Layer 9 of a small transformer language model trained on English Wikipedia (14 layers, counted from 0, width 128). Numbers have three digits each and are written without spaces.
Take only the direct path to the model's output, skipping the later layers: a vector added to the residual stream pushes a token's score in proportion to its dot product with that token's output vector.

Output vectors of the tokens that the questions are about. A number n stands for (n - 500) times 0.0026.
"ial": 520475584340460492358638289529417445409595643573557293468635439528464576439367487533814508416400375469568164492252535473422678555561258561397527500424456408444692425718588511521351496535519400344281654433634624409362634650538461582525601387414608312654651532731478579440515297737187678516548653500547620431315663215500516633379400403580515601384556404144517381709540508579391248431476
"otes": 397471552618666673338661313626431462552558433516496471410444679414419454503634270495404579515475400548406308776356453385428446643406574635424323513511371595397636287681417642856495727385368358335220760722462505432230702458556545471291701517424784439619858681639591657228289306596416575664477467616245445451475709520557402324870338479356483323472448276247447172496454510451279369507687
"bean": 574500667587646683614688295549439552575488163259695333533571587459545371724478331214635526256445413345488448518343489571483639647530636612286206378500533433425545452647513504693606714365386386317370716613223653424354623495683442234453631759410525334549611569686679482545340541621332895673453283558187532413428434444451353449632240414365609273624556284183447307357496639463581401626770
"onian": 594270591598642770550526269548284429606409303199466213363554696350706478507677526481450440040534492419458500738417472609392703653238500357526406678530435375292463568649639487529706562495291254330627648752376697558321554541593503437329640500465504432565625532622516456633437617411349647353329374567616308504492554320706423755420191542453598420312453478165353431496483481304379126577571
"ri": 417513541409514601469492326610593211425538664426512480632586552453797331605557572613594625436500470572590330609603487403547645447573646420588507561489650546381403341559637536517474418517498616494528524463565660547338560329536384520361337427637565485451365468490619469561550609494546435405476413416520385445473599363559509603500500413473497494490564236467395497524554493526504440592513
"h": 585454529265338467441432430531451451406618558478521394599515506561425451405513598443441556439619451576450452575809397605419468528577563587603461562495691443616452372464562430598630242546588826585450580483497546472497396434480618576635552517341485472433500369313391471492413597532625570545600527461442506473548456614305582710665471737689459564562412527451603493420545543448504503416610
"arez": 628421685639686710449641247641595628448427131398535351477620721374694285523526485381586239384352198433667402661554475281462490660169314289458424509413682344341598703556579779704633609450720601509216524556432734472396634606555545500335623587487639352623601346472355424628446665645544610586399421406557527590319547640544512488725217482374346209477388761285360575401433577463688276447600
"atra": 494600602629742505388753232651417575602374263562581494562540646376560446431463398355425233460432551606531613663482525617336588491392419636399196453556748148514563625567405683482776500225626680548313592508374624355402603628567402167411763417571421560552609643865692588414443834520439637706492336647314532415367669413544440350642372461457327395355591392479443329415524420492803482656689
"Gls": 596519682685361361842589184683367352415430190215746188500408775203762500414643584432518213199289031520610232524419621531434417638321570346156245657524504371303646377697710628655595664204321201500152753386347310299248421733792335537433468369188500229382580517542853627637386633891437836782364516486341382534473741712798185611686196427607602251476484554337625331573312608384576303696565
"ibly": 398328622787551637546570331567202283437742670225521451492440606340743197300790312349433244364361331461571379629313602380224791664203433284467339803695630448734528523860505542588736767421509406527421506470329841329424635511728406487256700406467686254629478286642642752403284409556252762684295414398203210431226554633158425290462142565361423349450883310597672328394461547490810362629545
"arded": 457485557608788321525314325714488245408464401284777405438522765346487538655519425564411477500403277496593227467347545510478638666126363619614369491523664456610679720699522482606813589232404500376624626567395697401307722586582659604309665558468570337431600602715496690289325457603500494702432397534453363745404500566308317645688374768505410453623861222375340408339430537538717519650778
" thirty": 495537543582572643585581442793395384630416294540522496418444487350479550524513695545458433364349453370506485720318479456429604413522353620528397569409659538338582585689533556740507493493433509458475610538509619474464593682529553474362678376422328443648522653688554627618377524587404643658418557474583427557386564584412336392705258482415573452417631393454482384450364636375609572541609
"rad": 552571566550729500472497334699673438646397551546681556663420608400673480628546497428466310500421500511400486463536478488292416413619438387598307709490529415292138573636507489570516492549443493361371422407481689507434642611560304379462525478496477383328685532257500827594711614559488608253341256597273317430590552621334397455578392320368663310402500429261466487515516669701672556609512
");\n": 572567576636638436409556413798611296509417303396606304464747712364615393393478530347691261362288669550553495424377602362355577613713409493753293653714652389638588525605537706394558558330462468557510686598235521364512691857608553584435512473487661300339435545514277369426470476832255624496511472507456451500442511449575322599506159618572748612451461293407467290242445695616500526764593
"uez": 531446618712548827285610321633460389420258118379468256436451671433702529429551276586354514473448298403273703505467378428550411561274385362524350528596553284564704550686805655685505899579613345283145754701500702479526623407592429298470595555343478370295491465755680215540554644755500525673372487346348292532401585419509455326593199666431368334374602468282418277330432712487626409545867
"age": 391414585581489385526562413486555621345575516147672174548547463466596178362547532641401345658450467366717382671451488591399592508387513692642410390375514633326487347543627606424302508462551641432416512629640611493479308578627495309384548574432775574518463600461651519356239469581619706419451489675542685484446361531575289484802397509511585375446490458634754532522563508646505549586596

Each question shows what one neuron of this layer's MLP adds at an activation of 1. A number n stands for (n - 500) times 0.0013.

n256: 560511433480631382397446575553405489431507462551444428587419608512602645564527492418469486538588558677490560572407420500445488312515390717586474512598643677497542457521640545414571471393715647641549594445476523430327503457511441296528567344593524665471672563451539379431537445596347451500508598465479534409404677367591553437427512527438548532527543444356581463450487610473577667505429
Which two tokens does it push up most, strongest first? "atra", ");\n"

n113: 475636358513468517650647675596542434448593611402481484599497525422486500567538661454347560531520617576487511379431427618541491370632668415500497521456637548598532410548530487416603331421431464510448532580465405414536444573440503450273325542406595536429474546587382566585448481438616521465334550553547436448461386613587393536616410555551711580485416520464280498508630508232523674570562
Pushed up most: ");\n"

n100: 440286630500731456570554549488564497397536663389662505524626492435434465568506694450557545433465550433514560559556515593444453413559543514711665401464511380526468569450578621422356600473405651403543349459497682583577453562392503609623866475526550500443428570525730585287648345614533483515537552683562559445483438410429450368519468406527553392530724615494517465555628628529588512462509
Pushed up most: "age"

n267: 560379480450344370540615427476372540473570546495535572456335664512614566663556461494479399619346550482560470578403363508460509469566405405626497446432531617446447660426535592503487559338383609515365577648521565422360386465364495585520731514606470566505358515641495420693398470473538384584480588495568386354323465626507492500604572522488449532460316449372650485463603431491500492548548
Pushed up most: "arez"

n85: 533571609421665609540376522444502483351523541579336589409403468751552511594649558529518741574572627579530539519279459490538469418530594531518558624390464497365617566511442586475469387510608497487408555457658540564463497370475421610511440644733560739604468531507529472458487464495433378489500503480422655442665421468634411492367453323519449666512380520604567572440633528539560481414462
Pushed up most: "ri"

n293: 591461492681568406616571478518585369314483343596390510597462492571523689678574422559473403622438546476578676580507537579280503384366444400375578581566403506541358466430431551460500292508477513422425480337442650381522552451516500487625396596452417810419357576438667421353463519435456314593529512425234597395545457572562405523378470437627396731594596509398480540449397633639537570674512
Which three tokens does it push up most, strongest first? "atra", "rad", "uez"

n233: 388497558481835671651769566645463444238503473359500475578433496469496526731526468458621396631419385646590466368658457623484648653455414459641380579379408526408369409480484503433595694412346568506500722402415400497473582646372540561545612448455560316521570575500706571481451589549548554537486385550494382601433444568607477462493396439455375392531426669462249463872603401489562382461392
Which two tokens does it push up most, strongest first? "Gls", "arez"

n303: 334634123404516543608712603574505527575381469317565463500206569518477549404547372374503522353590585649529341625487459467556555536455539569390780582693652685614531472327550561566422261546530293447449397494478430550652608660434541557399479565539409391585467592445360570437480497503340581516536455573557447641579597469687509544572399474371596611434418606549456589459444552390338423540636
Pushed up most: "onian"

n166: 530641419495565382654346583384538347465552476384637663521395489578406425339582506537387491503416395494489392354484494539519551522548506427541523404387374390584526274311594726568528529360442527608338428402480466453479326606414604476402509475457359413417279489535557548514413434732536402497448565508580544527511609586408471439325462377714643491373645372424428524535570664503510390352587
Which of these tokens does it push down most? "onian"

n227: 457500508655467446345428305689396234522472615588512419503568437595567512395536524423541506472471378485539485521682506534523426424432474630545444553338532470552589411524627556521664620423586531665456391479613653514397488349622390460381500421573539438415554300422559621402520354353469425476403494503750345383614385668550506526532546703405533515545640480616517536520319269460395246524300
Which of these tokens does it push down most? "bean"

n290: 577493475424474662445525438642384472560585451536571379527610559591611332542777296670372404463503635631576480513469755605331380665663450537578675523440400394606358493477353527434618575440472613417484212384503494454406590454540510636561636398532428755470559420714557440444413655338681366553568462418426487624778366561608360404483539463444481439521688537520685578573433578558597455419565
Which of these tokens does it push down most? "ial"

n167: 608552599441342636471661329608494570427755652547615494399504346680542510474562506598665670478426296506525503599608371506618442666677434588741596477537371572554513510402515546414431399319628534388273468412412407590657415338597613416445510548452579503338263403421372470554442544473554595523582436506578647631545407271776467528414432581361536406363620469483431355494484612365321324500454
Pushed up most: "ial"

n109: 573505547542520343493676690488416511564454381555557433487408529563555419542376592589464372474534528362393320599495535512582446581626431419557515386550571373471277460571512611405493458309568530507442421559539631451424544475601701434392591544476527559548337387532568444529450464566480519605479476465598559626483500430511515509508527568451505574614267500618432514461497520604538446576520
Pushed up most: "arez"

n134: 547310481428469708594571355567335647610454278522497342513638728557559348393715479432556484497310488539546585365445537491376403345584450488534425606625415521686664575473586429515409537469541400324613510576570485344525536571584466412538488677372623456410659520699512595465619649418465656636503616359468549588548438599497485663561623494412662576526488465398340672600441424432607400412421
Which of these tokens does it push down most? "ri"

n151: 625589309382541497451472524491520590650304532521648428696543409561344393459331574581430613596453596451568443518587406719398595537720553539338363510562517379469391509549497459453374439564470485648531599451497301437637561535435615613567511442554298491492503392484636653329489467401437385494415576380602448414432550526422538469579377390513486578438284591555445393587402615294587529416587
Pushed up most: "h"

n291: 274702543500489536399495343584478307555550412474333438460602607582588570472390539407535290516624567381654474537674440559465450580634484457484472345644400301661559405492519508420424508529368729372682560358517345519571385611434491630532585630382472488409473382529580631389597664557648554388456445535567396521563591531581528535381472477513613531539483664550505544561418544447529582539418
Pushed up most: ");\n"

n292: 635559527424535375423531424447411540517492619508521502519696419547514513481398495423704314467578363379374464621617605536607417627522422539560500559604436340443428465585396407478667457488520420449414595476564616609604412270508538544604490497599573470584380531517484439402542375641732611383430500354505401560599446458483543485793544489481519399515410582464490490455523584420427342420431
Which of these tokens does it push down most? " thirty"